Layer 6 of a small transformer language model trained on English Wikipedia (15 layers, counted from 0, width 64).
A neuron's activation on a vector x is SiLU(gate . x) times (in . x), where the dot is the dot product.

Input weights of the MLP neurons that the questions are about. A number n stands for (n - 128) times 0.0039.
n2 gate: 82, 113, 123, 155, 110, 139, 188, 186, 130, 132, 116, 187, 59, 102, 101, 126, 127, 106, 123, 161, 140, 143, 168, 134, 133, 114, 152, 94, 172, 84, 148, 125, 152, 144, 166, 118, 177, 153, 106, 116, 122, 139, 146, 146, 143, 138, 127, 100, 141, 137, 164, 121, 162, 126, 165, 129, 86, 99, 107, 114, 159, 155, 115, 84
n3 gate: 128, 169, 119, 184, 55, 155, 151, 95, 175, 141, 175, 78, 111, 143, 94, 111, 181, 122, 122, 166, 128, 215, 106, 132, 90, 158, 162, 157, 82, 100, 140, 140, 154, 117, 162, 125, 128, 158, 127, 150, 130, 184, 101, 77, 121, 107, 133, 106, 126, 162, 94, 92, 155, 111, 104, 100, 154, 127, 155, 166, 103, 173, 123, 152
n9 gate: 127, 114, 73, 103, 140, 128, 150, 125, 131, 139, 105, 107, 145, 169, 166, 132, 103, 146, 115, 88, 161, 84, 180, 172, 102, 170, 178, 153, 155, 86, 157, 63, 80, 91, 121, 155, 129, 126, 105, 103, 106, 153, 110, 159, 91, 158, 163, 153, 102, 130, 110, 80, 77, 130, 100, 165, 145, 109, 157, 177, 80, 165, 128, 43
n14 gate: 169, 208, 106, 122, 90, 114, 148, 140, 77, 153, 85, 101, 103, 136, 106, 125, 118, 133, 94, 164, 141, 152, 114, 93, 155, 97, 107, 153, 130, 188, 113, 87, 123, 157, 109, 162, 97, 167, 132, 137, 165, 87, 103, 112, 95, 134, 88, 131, 194, 155, 169, 138, 171, 154, 94, 141, 145, 75, 122, 132, 109, 39, 134, 151
n17 gate: 160, 79, 134, 132, 142, 173, 108, 120, 138, 99, 190, 120, 171, 139, 100, 90, 167, 119, 121, 136, 71, 149, 90, 169, 117, 164, 122, 136, 170, 144, 139, 122, 95, 117, 100, 83, 176, 119, 90, 152, 40, 151, 94, 82, 155, 146, 101, 96, 128, 152, 152, 117, 180, 90, 162, 73, 152, 136, 147, 203, 131, 143, 181, 105
n21 gate: 103, 106, 144, 151, 127, 170, 158, 120, 155, 151, 131, 135, 185, 165, 101, 137, 81, 158, 135, 90, 195, 129, 139, 159, 76, 133, 136, 168, 95, 160, 177, 161, 160, 87, 148, 98, 117, 108, 102, 177, 156, 127, 109, 107, 91, 100, 156, 92, 162, 135, 87, 167, 151, 132, 128, 129, 113, 117, 132, 168, 119, 118, 128, 134
n25 gate: 128, 121, 156, 88, 138, 125, 48, 110, 90, 111, 121, 148, 77, 133, 159, 106, 185, 123, 152, 170, 113, 79, 105, 105, 103, 149, 92, 143, 96, 128, 156, 106, 207, 91, 103, 155, 168, 118, 144, 53, 228, 139, 133, 137, 81, 195, 43, 133, 143, 119, 129, 68, 124, 80, 160, 122, 183, 94, 115, 136, 145, 161, 131, 111
n40 gate: 100, 162, 107, 100, 149, 128, 121, 127, 135, 182, 127, 70, 120, 154, 142, 165, 66, 148, 69, 134, 135, 166, 157, 178, 176, 179, 140, 120, 212, 96, 172, 142, 143, 101, 122, 160, 79, 81, 203, 120, 118, 165, 218, 147, 145, 86, 79, 156, 146, 140, 110, 42, 91, 159, 115, 88, 89, 124, 160, 120, 96, 88, 191, 91
n41 gate: 122, 120, 131, 125, 135, 139, 122, 95, 134, 97, 177, 151, 156, 111, 133, 98, 135, 156, 124, 164, 144, 145, 106, 50, 127, 111, 124, 154, 108, 133, 145, 116, 94, 116, 130, 145, 106, 100, 165, 147, 157, 147, 111, 86, 144, 61, 94, 130, 193, 99, 104, 126, 126, 159, 125, 102, 144, 105, 108, 152, 108, 87, 148, 123
n47 gate: 106, 144, 125, 112, 181, 146, 154, 111, 131, 96, 114, 148, 99, 115, 141, 137, 161, 79, 122, 67, 123, 175, 121, 99, 96, 204, 155, 126, 135, 117, 188, 95, 108, 141, 88, 73, 122, 133, 128, 141, 148, 147, 90, 140, 79, 110, 76, 107, 96, 75, 125, 118, 121, 104, 76, 117, 95, 129, 132, 124, 127, 138, 137, 52
n56 gate: 107, 134, 119, 126, 84, 142, 167, 142, 153, 129, 81, 78, 153, 159, 135, 117, 194, 131, 160, 89, 105, 144, 145, 92, 115, 180, 170, 156, 191, 99, 170, 113, 105, 112, 101, 114, 99, 162, 157, 117, 136, 108, 93, 179, 154, 150, 35, 144, 130, 186, 130, 88, 112, 121, 139, 187, 98, 72, 131, 94, 131, 140, 101, 88
n61 gate: 156, 100, 171, 120, 120, 169, 166, 101, 82, 115, 115, 102, 129, 171, 182, 96, 106, 127, 163, 163, 168, 121, 129, 129, 151, 191, 99, 136, 81, 121, 128, 122, 97, 89, 142, 158, 146, 96, 182, 118, 120, 151, 109, 125, 120, 104, 121, 110, 111, 56, 97, 168, 90, 129, 175, 133, 114, 190, 160, 123, 85, 102, 161, 135
n74 gate: 97, 103, 114, 198, 144, 116, 117, 122, 152, 87, 142, 102, 124, 79, 115, 73, 115, 159, 128, 172, 173, 86, 151, 166, 184, 124, 124, 90, 136, 136, 121, 120, 120, 169, 129, 171, 126, 168, 101, 77, 119, 137, 135, 80, 106, 155, 88, 98, 114, 145, 133, 145, 143, 124, 186, 124, 134, 86, 128, 137, 157, 111, 176, 110
n99 gate: 111, 122, 148, 130, 166, 115, 247, 119, 167, 184, 54, 144, 155, 127, 177, 215, 107, 140, 116, 129, 109, 155, 155, 140, 146, 108, 180, 180, 159, 125, 130, 141, 106, 125, 123, 79, 117, 174, 139, 151, 113, 107, 107, 158, 74, 195, 170, 136, 78, 126, 139, 97, 88, 107, 91, 124, 68, 94, 132, 101, 116, 149, 139, 119
n113 gate: 99, 63, 131, 122, 158, 81, 95, 194, 126, 164, 111, 106, 121, 61, 80, 151, 118, 85, 131, 146, 116, 127, 146, 125, 105, 132, 100, 133, 136, 176, 90, 120, 172, 130, 123, 85, 81, 141, 146, 100, 150, 84, 128, 133, 85, 198, 120, 118, 110, 104, 111, 131, 153, 118, 111, 134, 176, 108, 136, 160, 122, 130, 102, 102
n116 gate: 166, 93, 92, 128, 144, 76, 51, 53, 58, 161, 114, 75, 69, 144, 159, 7, 118, 59, 136, 123, 170, 116, 64, 123, 157, 182, 129, 133, 144, 207, 178, 120, 155, 139, 126, 203, 129, 159, 160, 75, 123, 97, 111, 195, 142, 145, 93, 40, 79, 73, 133, 174, 127, 180, 136, 105, 153, 132, 144, 137, 161, 114, 122, 101
n2 in: 134, 178, 122, 140, 83, 112, 36, 161, 149, 142, 74, 113, 65, 106, 102, 123, 130, 129, 78, 168, 153, 125, 139, 121, 120, 111, 145, 154, 106, 173, 44, 192, 113, 153, 171, 178, 122, 169, 90, 124, 169, 97, 131, 106, 160, 122, 157, 117, 124, 146, 171, 96, 166, 177, 91, 107, 201, 97, 109, 122, 186, 88, 114, 130
n3 in: 122, 134, 123, 143, 146, 139, 158, 90, 137, 64, 112, 151, 134, 126, 142, 107, 158, 142, 175, 110, 138, 69, 89, 119, 143, 91, 103, 114, 133, 148, 97, 105, 133, 124, 147, 83, 93, 135, 148, 135, 98, 121, 162, 228, 84, 127, 123, 147, 170, 115, 144, 135, 150, 142, 128, 90, 125, 157, 63, 164, 90, 94, 128, 182
n9 in: 216, 110, 178, 77, 174, 158, 136, 162, 154, 102, 129, 213, 126, 85, 79, 116, 165, 165, 170, 144, 90, 112, 157, 121, 118, 193, 149, 140, 163, 101, 160, 155, 113, 120, 89, 72, 129, 123, 135, 134, 113, 166, 124, 143, 92, 130, 78, 191, 205, 158, 198, 118, 157, 51, 195, 151, 146, 93, 100, 167, 138, 162, 143, 149
n14 in: 201, 144, 108, 98, 150, 110, 90, 191, 104, 173, 101, 128, 160, 200, 68, 102, 132, 103, 138, 146, 132, 104, 139, 95, 57, 177, 140, 162, 89, 171, 134, 149, 117, 53, 143, 160, 123, 161, 42, 56, 155, 104, 19, 156, 90, 190, 98, 122, 231, 114, 166, 129, 182, 115, 147, 129, 140, 148, 128, 164, 174, 109, 108, 85
n17 in: 74, 106, 107, 126, 147, 141, 137, 128, 97, 132, 60, 154, 138, 135, 107, 186, 133, 142, 129, 121, 118, 133, 177, 128, 183, 144, 76, 133, 109, 98, 113, 119, 163, 163, 83, 141, 159, 109, 163, 134, 138, 56, 132, 163, 151, 103, 120, 124, 152, 148, 189, 165, 145, 154, 100, 167, 91, 156, 129, 86, 105, 111, 129, 112
n21 in: 88, 125, 73, 129, 98, 140, 90, 126, 202, 147, 96, 139, 134, 139, 99, 85, 125, 105, 173, 192, 161, 149, 93, 124, 158, 103, 152, 111, 145, 112, 142, 184, 102, 169, 147, 102, 119, 143, 115, 125, 134, 110, 118, 135, 120, 58, 57, 148, 168, 113, 150, 120, 103, 130, 165, 160, 142, 106, 99, 198, 109, 140, 68, 160
n25 in: 225, 145, 88, 136, 126, 117, 111, 97, 140, 173, 134, 116, 76, 132, 156, 103, 131, 100, 132, 132, 138, 152, 120, 131, 121, 170, 109, 118, 107, 125, 150, 127, 133, 155, 115, 151, 124, 156, 144, 129, 127, 102, 142, 85, 159, 146, 167, 162, 130, 91, 117, 140, 90, 143, 154, 124, 120, 134, 147, 81, 44, 152, 187, 153
n40 in: 142, 146, 72, 141, 43, 170, 155, 202, 78, 133, 147, 184, 138, 107, 113, 134, 120, 123, 138, 161, 104, 109, 125, 143, 149, 88, 181, 118, 111, 78, 126, 101, 130, 84, 145, 128, 194, 115, 125, 121, 132, 141, 72, 183, 121, 106, 78, 127, 130, 121, 143, 117, 92, 159, 110, 132, 156, 124, 84, 134, 141, 158, 112, 149
n41 in: 101, 128, 139, 151, 159, 143, 127, 89, 120, 121, 173, 172, 149, 126, 150, 123, 126, 122, 141, 159, 86, 124, 115, 80, 113, 118, 97, 142, 118, 141, 121, 105, 104, 156, 110, 153, 90, 100, 175, 154, 187, 117, 131, 82, 149, 88, 113, 126, 192, 109, 94, 136, 140, 166, 161, 116, 135, 99, 119, 142, 107, 85, 167, 123
n47 in: 100, 171, 153, 131, 117, 141, 120, 148, 136, 202, 101, 118, 152, 91, 83, 113, 133, 153, 102, 125, 150, 126, 137, 113, 82, 129, 165, 151, 103, 130, 179, 151, 116, 132, 125, 103, 141, 143, 139, 172, 143, 197, 155, 106, 129, 89, 170, 100, 118, 93, 129, 143, 106, 142, 110, 73, 73, 171, 158, 164, 153, 72, 137, 84
n56 in: 151, 102, 145, 160, 123, 184, 163, 126, 102, 192, 132, 97, 191, 156, 76, 123, 163, 138, 118, 145, 119, 124, 97, 165, 134, 175, 124, 130, 168, 127, 117, 162, 95, 96, 88, 154, 102, 126, 147, 128, 121, 114, 147, 147, 178, 137, 77, 134, 173, 198, 126, 121, 95, 164, 172, 106, 117, 101, 139, 101, 177, 131, 128, 105
n61 in: 123, 139, 129, 138, 71, 151, 131, 144, 124, 120, 78, 117, 72, 100, 115, 147, 65, 136, 100, 162, 149, 139, 117, 130, 64, 136, 130, 161, 105, 151, 96, 136, 126, 162, 143, 143, 140, 142, 113, 76, 131, 92, 76, 124, 111, 152, 154, 138, 143, 112, 132, 159, 178, 97, 125, 145, 182, 126, 182, 121, 121, 121, 148, 122
n74 in: 125, 126, 87, 143, 174, 130, 139, 120, 193, 91, 177, 127, 93, 130, 136, 159, 122, 74, 138, 108, 159, 161, 126, 121, 95, 151, 84, 138, 148, 99, 129, 102, 69, 133, 145, 104, 132, 89, 114, 163, 191, 133, 106, 109, 179, 111, 143, 164, 156, 82, 154, 87, 182, 123, 153, 122, 124, 98, 119, 189, 121, 181, 90, 102
n99 in: 110, 158, 150, 103, 76, 130, 97, 174, 171, 162, 146, 144, 158, 134, 142, 112, 78, 113, 171, 106, 96, 166, 105, 198, 120, 171, 115, 137, 114, 154, 195, 153, 128, 84, 175, 144, 180, 105, 88, 141, 134, 159, 186, 152, 120, 88, 124, 78, 143, 201, 122, 131, 145, 128, 146, 58, 125, 187, 142, 138, 157, 172, 47, 159
n113 in: 160, 149, 176, 108, 122, 110, 131, 178, 106, 173, 143, 150, 132, 51, 93, 129, 81, 170, 120, 137, 113, 133, 138, 117, 109, 96, 141, 145, 150, 136, 117, 129, 81, 119, 149, 163, 140, 127, 169, 121, 116, 181, 180, 166, 70, 142, 105, 144, 154, 89, 128, 111, 138, 140, 76, 131, 156, 86, 121, 140, 154, 140, 164, 103
n116 in: 131, 95, 143, 98, 127, 152, 108, 167, 120, 160, 118, 90, 117, 162, 104, 65, 129, 125, 161, 113, 159, 109, 114, 119, 131, 153, 130, 111, 144, 119, 127, 142, 160, 142, 113, 122, 178, 107, 160, 133, 62, 141, 59, 170, 185, 122, 95, 103, 79, 99, 126, 147, 135, 161, 166, 117, 173, 162, 172, 192, 119, 103, 165, 122

Each question shows a token from some text and the vector x that enters the MLP there. A number n stands for (n - 128) times 0.024.

"ivers": 113, 110, 134, 100, 129, 89, 111, 121, 153, 135, 135, 122, 119, 122, 65, 130, 188, 138, 131, 116, 128, 150, 134, 108, 129, 92, 117, 85, 104, 63, 115, 174, 131, 96, 114, 143, 165, 136, 153, 101, 103, 113, 140, 121, 117, 105, 139, 118, 146, 161, 117, 128, 113, 102, 157, 106, 68, 135, 126, 155, 147, 128, 120, 136
The most active neuron and its activation: n61, at about 0.2

" and": 104, 156, 148, 116, 166, 125, 80, 130, 147, 134, 98, 105, 123, 136, 141, 84, 124, 135, 112, 141, 107, 117, 162, 127, 139, 140, 127, 55, 89, 65, 131, 114, 112, 113, 156, 102, 101, 107, 130, 165, 128, 142, 144, 147, 109, 137, 142, 107, 136, 112, 121, 150, 165, 134, 160, 122, 120, 150, 135, 137, 140, 93, 146, 124
Which of these neurons fires most? n56

"60": 109, 129, 124, 145, 126, 170, 79, 156, 142, 158, 154, 161, 160, 136, 124, 131, 156, 141, 171, 117, 125, 124, 134, 117, 167, 142, 125, 113, 116, 79, 76, 143, 92, 99, 95, 162, 128, 122, 136, 133, 134, 117, 128, 169, 160, 149, 118, 115, 117, 157, 149, 128, 98, 186, 104, 105, 127, 130, 121, 138, 151, 137, 133, 121
The most active neuron and its activation: n56, at about 0.62

"6": 117, 158, 136, 143, 131, 125, 93, 149, 131, 167, 168, 115, 145, 116, 117, 114, 176, 148, 155, 123, 116, 125, 136, 130, 171, 141, 124, 108, 109, 65, 55, 125, 91, 112, 131, 158, 151, 128, 140, 131, 157, 114, 130, 176, 146, 135, 106, 121, 131, 149, 146, 149, 94, 160, 119, 137, 148, 114, 119, 140, 165, 137, 127, 131
The most active neuron and its activation: n56, at about 0.52

" an": 128, 119, 130, 139, 129, 150, 118, 132, 106, 123, 128, 141, 124, 83, 159, 105, 161, 127, 120, 149, 120, 126, 92, 173, 101, 141, 146, 77, 80, 81, 84, 163, 114, 126, 173, 124, 148, 129, 128, 143, 103, 160, 140, 155, 135, 171, 150, 95, 156, 122, 119, 111, 126, 136, 129, 99, 112, 86, 131, 140, 94, 120, 119, 111
Which two neurons fire most, strongest first? n3, n2

"g": 112, 141, 137, 126, 142, 137, 129, 117, 135, 123, 171, 133, 128, 126, 97, 107, 111, 109, 121, 142, 129, 105, 148, 141, 103, 108, 94, 42, 137, 95, 110, 157, 129, 87, 164, 151, 165, 117, 146, 112, 124, 91, 118, 163, 161, 105, 136, 139, 151, 134, 151, 104, 93, 156, 154, 122, 102, 152, 114, 123, 122, 126, 156, 151
Which two neurons fire most, strongest first? n40, n47

"ital": 127, 92, 133, 127, 144, 145, 160, 97, 138, 111, 121, 146, 162, 93, 85, 128, 155, 146, 135, 132, 155, 143, 128, 114, 96, 135, 125, 81, 95, 26, 92, 150, 125, 129, 131, 139, 164, 119, 147, 106, 96, 116, 132, 115, 138, 136, 121, 101, 130, 123, 128, 173, 122, 157, 136, 87, 110, 126, 134, 147, 127, 127, 128, 149
Which two neurons fire most, strongest first? n17, n14

"ctions": 86, 116, 120, 110, 131, 123, 137, 114, 136, 173, 124, 109, 111, 98, 111, 128, 190, 141, 95, 112, 107, 130, 137, 112, 114, 111, 107, 103, 92, 40, 119, 142, 128, 111, 124, 167, 144, 148, 113, 102, 102, 124, 163, 108, 162, 118, 141, 83, 126, 137, 136, 135, 82, 149, 145, 116, 149, 140, 125, 154, 157, 137, 134, 117
The three highest activations, in order: n2, n14, n61

"ouncil": 79, 114, 110, 135, 107, 120, 114, 85, 155, 143, 123, 161, 150, 115, 131, 110, 157, 138, 138, 103, 154, 108, 115, 112, 117, 155, 114, 113, 107, 48, 110, 142, 164, 141, 113, 146, 147, 139, 142, 117, 80, 137, 124, 109, 119, 131, 163, 119, 141, 117, 149, 160, 96, 168, 157, 122, 106, 113, 142, 139, 141, 116, 136, 112
The three highest activations, in order: n14, n113, n116

"\n": 133, 120, 139, 152, 124, 101, 115, 133, 125, 153, 118, 154, 121, 174, 114, 137, 82, 100, 127, 158, 130, 110, 93, 121, 121, 128, 135, 121, 78, 120, 103, 125, 128, 131, 91, 111, 171, 140, 133, 136, 133, 132, 141, 98, 170, 148, 111, 133, 158, 109, 115, 166, 83, 95, 158, 143, 100, 114, 71, 143, 100, 101, 156, 133
The three highest activations, in order: n25, n41, n99

"ointed": 113, 137, 97, 124, 117, 139, 114, 115, 156, 129, 108, 150, 164, 128, 100, 156, 148, 145, 154, 105, 173, 110, 134, 147, 106, 131, 118, 91, 110, 56, 98, 141, 109, 99, 117, 133, 153, 133, 74, 145, 101, 111, 149, 159, 150, 133, 127, 135, 142, 102, 123, 144, 109, 166, 136, 86, 120, 140, 99, 140, 166, 87, 136, 135
Which two neurons fire most, strongest first? n21, n25

" Ward": 134, 126, 116, 153, 119, 118, 130, 115, 140, 172, 142, 178, 127, 178, 88, 123, 132, 142, 134, 114, 141, 99, 118, 106, 120, 92, 112, 123, 102, 42, 122, 138, 161, 111, 113, 151, 148, 125, 146, 159, 108, 124, 129, 157, 149, 88, 155, 112, 140, 157, 144, 113, 135, 173, 164, 124, 116, 160, 127, 132, 155, 119, 151, 157
Which of these neurons fires most? n113

" career==": 91, 110, 129, 154, 122, 162, 60, 109, 98, 178, 101, 143, 130, 87, 98, 143, 109, 115, 161, 119, 140, 108, 113, 114, 145, 127, 128, 122, 87, 135, 119, 136, 111, 132, 133, 145, 123, 138, 122, 132, 152, 138, 118, 129, 111, 75, 143, 147, 113, 133, 142, 64, 136, 169, 128, 129, 153, 105, 108, 123, 108, 132, 158, 96
Which two neurons fire most, strongest first? n41, n113

" port": 128, 111, 168, 113, 96, 120, 135, 131, 108, 148, 134, 155, 152, 186, 137, 145, 135, 131, 138, 144, 147, 151, 142, 106, 158, 127, 97, 127, 117, 86, 80, 159, 162, 127, 151, 111, 150, 108, 157, 124, 114, 117, 114, 79, 121, 123, 170, 104, 122, 173, 141, 145, 160, 167, 180, 106, 103, 124, 147, 132, 120, 123, 133, 140
The three highest activations, in order: n113, n17, n9

"oc": 86, 135, 150, 125, 135, 128, 118, 127, 132, 117, 192, 145, 126, 95, 85, 92, 144, 141, 108, 125, 145, 132, 124, 130, 132, 102, 114, 70, 115, 75, 78, 163, 142, 105, 134, 141, 132, 126, 184, 111, 122, 112, 90, 142, 121, 127, 110, 118, 128, 147, 132, 113, 101, 135, 141, 148, 90, 114, 138, 151, 166, 99, 140, 140
Which of these neurons fires most? n99

" p": 109, 122, 131, 135, 103, 109, 140, 136, 119, 143, 178, 123, 139, 83, 102, 98, 148, 137, 111, 147, 104, 150, 105, 134, 87, 149, 97, 111, 94, 124, 82, 185, 155, 127, 100, 133, 125, 96, 129, 159, 137, 106, 125, 151, 111, 102, 128, 102, 108, 114, 140, 120, 99, 161, 139, 166, 99, 130, 155, 97, 126, 128, 126, 101
The most active neuron and its activation: n9, at about 0.18

" in": 123, 112, 148, 113, 93, 107, 99, 121, 154, 115, 132, 143, 157, 135, 136, 82, 98, 98, 118, 139, 138, 113, 121, 150, 163, 158, 119, 106, 99, 74, 92, 161, 114, 113, 161, 91, 140, 130, 108, 108, 157, 169, 164, 125, 155, 159, 125, 133, 87, 137, 121, 140, 139, 128, 147, 138, 107, 148, 113, 138, 131, 86, 160, 112
Which of these neurons fires most? n14

" due": 129, 115, 149, 116, 93, 167, 127, 91, 117, 150, 109, 171, 158, 99, 86, 172, 172, 130, 103, 134, 142, 141, 136, 140, 135, 159, 150, 119, 88, 101, 119, 155, 129, 108, 130, 132, 137, 104, 69, 162, 135, 120, 152, 93, 130, 110, 134, 110, 129, 127, 124, 158, 122, 144, 164, 100, 111, 121, 162, 140, 105, 111, 144, 88
The most active neuron and its activation: n17, at about 0.32

" Detroit": 134, 118, 123, 145, 127, 123, 118, 127, 159, 133, 141, 121, 135, 166, 99, 195, 168, 135, 173, 130, 136, 109, 138, 107, 109, 109, 134, 132, 91, 74, 123, 133, 154, 124, 116, 107, 106, 130, 170, 167, 109, 117, 112, 173, 125, 86, 120, 86, 116, 143, 147, 163, 142, 168, 145, 91, 86, 112, 120, 182, 150, 128, 123, 130
The three highest activations, in order: n21, n3, n25

" for": 121, 111, 148, 129, 85, 127, 109, 123, 126, 101, 110, 119, 117, 147, 95, 136, 121, 108, 129, 141, 138, 107, 108, 149, 161, 155, 117, 100, 95, 41, 84, 133, 122, 146, 174, 123, 151, 107, 125, 131, 127, 170, 105, 107, 148, 159, 132, 99, 122, 107, 130, 184, 115, 115, 124, 133, 110, 164, 124, 124, 140, 130, 152, 102
Which of these neurons fires most? n61

" 4": 114, 184, 119, 111, 130, 79, 100, 122, 146, 157, 167, 107, 130, 162, 91, 115, 138, 133, 156, 147, 148, 112, 120, 151, 171, 130, 109, 145, 137, 80, 71, 134, 101, 110, 131, 140, 155, 117, 141, 136, 121, 124, 129, 147, 153, 112, 131, 102, 108, 114, 178, 142, 108, 112, 114, 118, 111, 133, 142, 94, 123, 98, 115, 70
The most active neuron and its activation: n116, at about 0.26

"ounc": 116, 155, 136, 148, 100, 140, 131, 132, 116, 120, 129, 173, 155, 145, 148, 125, 163, 134, 134, 120, 125, 118, 115, 143, 112, 145, 136, 126, 116, 78, 84, 191, 128, 133, 148, 137, 114, 122, 122, 157, 121, 113, 162, 127, 178, 63, 165, 117, 126, 161, 135, 107, 143, 182, 126, 141, 111, 153, 100, 167, 130, 96, 151, 164
The most active neuron and its activation: n3, at about 0.31

" the": 163, 129, 166, 137, 148, 125, 123, 134, 131, 106, 138, 115, 114, 99, 132, 108, 143, 115, 136, 160, 130, 98, 114, 165, 127, 154, 141, 108, 119, 50, 93, 111, 102, 128, 133, 128, 100, 138, 131, 143, 104, 154, 140, 132, 157, 109, 139, 61, 151, 133, 115, 156, 145, 150, 133, 121, 89, 93, 112, 157, 89, 79, 130, 130
The most active neuron and its activation: n41, at about 0.26

"pp": 121, 139, 131, 103, 131, 147, 156, 125, 139, 155, 133, 142, 100, 193, 108, 132, 150, 132, 109, 137, 112, 98, 132, 134, 124, 120, 112, 66, 104, 76, 103, 187, 164, 116, 101, 156, 141, 116, 119, 148, 111, 99, 121, 132, 179, 135, 148, 97, 110, 146, 138, 135, 131, 189, 125, 137, 142, 130, 108, 129, 165, 144, 116, 130
The three highest activations, in order: n2, n113, n9

" Dave": 137, 121, 120, 153, 141, 130, 97, 134, 108, 141, 155, 174, 103, 155, 85, 139, 91, 149, 181, 117, 145, 106, 139, 116, 81, 102, 128, 96, 106, 87, 92, 123, 141, 133, 140, 149, 125, 125, 165, 155, 103, 137, 134, 151, 145, 77, 138, 141, 135, 125, 163, 157, 131, 114, 164, 97, 107, 147, 126, 116, 145, 103, 144, 175
Which of these neurons fires most? n41

" C": 131, 134, 127, 121, 106, 89, 104, 119, 156, 130, 212, 127, 106, 115, 137, 125, 111, 129, 105, 150, 133, 114, 122, 111, 98, 114, 99, 101, 118, 95, 82, 161, 132, 111, 141, 130, 165, 120, 165, 135, 118, 126, 115, 131, 104, 109, 148, 122, 174, 107, 126, 112, 75, 135, 128, 135, 95, 129, 144, 106, 117, 98, 116, 116
The most active neuron and its activation: n41, at about 0.34

"|": 152, 107, 101, 164, 138, 142, 128, 165, 132, 127, 108, 120, 162, 150, 113, 105, 109, 93, 118, 164, 127, 98, 124, 132, 135, 130, 105, 115, 85, 109, 108, 149, 101, 114, 130, 147, 142, 139, 179, 116, 116, 152, 132, 103, 129, 130, 163, 100, 120, 128, 95, 159, 145, 154, 157, 151, 112, 110, 116, 124, 63, 107, 143, 97
Which of these neurons fires most? n61

" 2003": 93, 117, 114, 145, 155, 116, 98, 123, 149, 179, 134, 152, 140, 112, 111, 143, 161, 163, 145, 115, 141, 112, 116, 161, 154, 170, 113, 133, 113, 89, 63, 120, 128, 133, 139, 139, 167, 109, 171, 143, 106, 124, 89, 141, 138, 96, 102, 72, 145, 98, 130, 136, 113, 127, 110, 100, 136, 141, 124, 139, 163, 131, 121, 93
The three highest activations, in order: n116, n17, n47

" |": 132, 140, 130, 138, 166, 110, 131, 162, 129, 151, 112, 94, 118, 139, 144, 104, 121, 98, 156, 158, 114, 112, 142, 137, 136, 131, 83, 154, 94, 60, 96, 154, 105, 159, 138, 135, 135, 154, 121, 136, 100, 174, 142, 105, 140, 107, 138, 156, 117, 128, 109, 143, 117, 137, 137, 140, 84, 139, 119, 123, 162, 124, 127, 90
Which of these neurons fires most? n74

"==": 115, 88, 144, 152, 101, 170, 96, 124, 118, 166, 140, 134, 127, 77, 80, 108, 151, 88, 138, 140, 102, 92, 118, 112, 99, 132, 141, 148, 87, 114, 123, 142, 104, 137, 67, 115, 137, 135, 143, 116, 130, 134, 130, 121, 127, 143, 105, 161, 98, 123, 114, 175, 109, 161, 137, 132, 151, 107, 125, 164, 119, 110, 139, 80
Which of these neurons fires most? n113

" of": 135, 110, 132, 142, 119, 132, 99, 128, 136, 99, 123, 115, 113, 119, 104, 125, 135, 103, 101, 143, 153, 116, 131, 96, 132, 144, 103, 99, 96, 35, 81, 127, 119, 122, 174, 118, 112, 129, 114, 122, 133, 156, 120, 105, 136, 141, 128, 148, 145, 150, 135, 221, 111, 124, 117, 116, 134, 157, 108, 121, 114, 131, 149, 129
Which of these neurons fires most? n99

"v": 113, 158, 118, 125, 155, 149, 127, 152, 124, 106, 160, 132, 119, 133, 92, 110, 162, 106, 110, 135, 120, 120, 120, 111, 132, 140, 109, 76, 109, 64, 106, 164, 120, 101, 115, 122, 173, 124, 135, 117, 138, 94, 118, 135, 194, 135, 151, 108, 141, 136, 134, 110, 96, 188, 137, 142, 98, 146, 123, 132, 149, 147, 130, 173
Which of these neurons fires most? n113

"er": 117, 142, 140, 134, 131, 119, 130, 127, 101, 133, 147, 132, 113, 112, 94, 113, 100, 141, 145, 122, 129, 123, 140, 138, 98, 102, 108, 60, 107, 27, 90, 125, 158, 122, 170, 159, 167, 111, 159, 110, 129, 104, 133, 133, 163, 127, 114, 118, 144, 99, 136, 137, 111, 141, 124, 115, 109, 148, 145, 130, 175, 121, 141, 128
Which of these neurons fires most? n9

" man": 141, 82, 143, 130, 84, 113, 146, 136, 119, 134, 126, 138, 117, 122, 123, 113, 129, 134, 146, 117, 129, 145, 169, 124, 117, 135, 92, 101, 83, 98, 95, 169, 172, 139, 143, 154, 138, 107, 153, 145, 149, 109, 107, 118, 127, 49, 146, 109, 141, 156, 152, 137, 152, 114, 165, 125, 78, 145, 158, 129, 111, 126, 115, 91
Which two neurons fire most, strongest first? n61, n113

"at": 127, 143, 160, 126, 139, 132, 128, 118, 99, 125, 152, 162, 148, 123, 86, 108, 137, 144, 117, 133, 135, 136, 125, 100, 103, 132, 80, 76, 109, 61, 96, 162, 153, 105, 170, 160, 137, 113, 150, 101, 103, 115, 133, 117, 154, 131, 130, 87, 118, 90, 141, 116, 97, 143, 118, 107, 121, 128, 134, 165, 152, 136, 102, 147
Which two neurons fire most, strongest first? n9, n116

" S": 116, 118, 131, 157, 121, 94, 123, 150, 148, 135, 173, 136, 138, 90, 126, 95, 139, 124, 114, 139, 121, 133, 107, 140, 117, 138, 108, 61, 89, 116, 84, 133, 164, 115, 152, 119, 160, 112, 175, 144, 97, 120, 116, 137, 163, 98, 164, 101, 178, 131, 120, 82, 105, 120, 136, 153, 116, 151, 141, 134, 140, 142, 141, 122
Which of these neurons fires most? n14

"ol": 113, 159, 118, 122, 122, 143, 128, 122, 126, 127, 175, 141, 152, 100, 78, 134, 102, 151, 133, 130, 157, 109, 118, 151, 77, 153, 105, 63, 97, 89, 93, 126, 134, 96, 143, 125, 136, 123, 152, 125, 107, 108, 114, 147, 169, 143, 101, 135, 97, 88, 144, 128, 113, 155, 149, 121, 129, 128, 136, 119, 187, 134, 118, 138
Which of these neurons fires most? n74

" to": 120, 101, 154, 141, 89, 140, 94, 146, 136, 117, 122, 116, 128, 130, 118, 106, 90, 90, 107, 137, 119, 71, 97, 139, 108, 140, 99, 111, 86, 69, 95, 102, 82, 150, 142, 112, 97, 127, 120, 109, 128, 149, 113, 131, 134, 131, 138, 115, 99, 110, 102, 185, 121, 124, 147, 119, 119, 142, 108, 131, 120, 109, 163, 94
The three highest activations, in order: n61, n116, n99

" as": 124, 123, 140, 140, 113, 114, 96, 140, 134, 121, 121, 108, 163, 167, 125, 96, 148, 102, 73, 150, 127, 117, 127, 129, 126, 122, 129, 99, 82, 83, 93, 119, 108, 141, 143, 134, 136, 124, 116, 127, 107, 169, 126, 142, 144, 149, 137, 150, 85, 127, 96, 183, 122, 134, 171, 123, 106, 145, 107, 133, 94, 120, 156, 72
Which of these neurons fires most? n99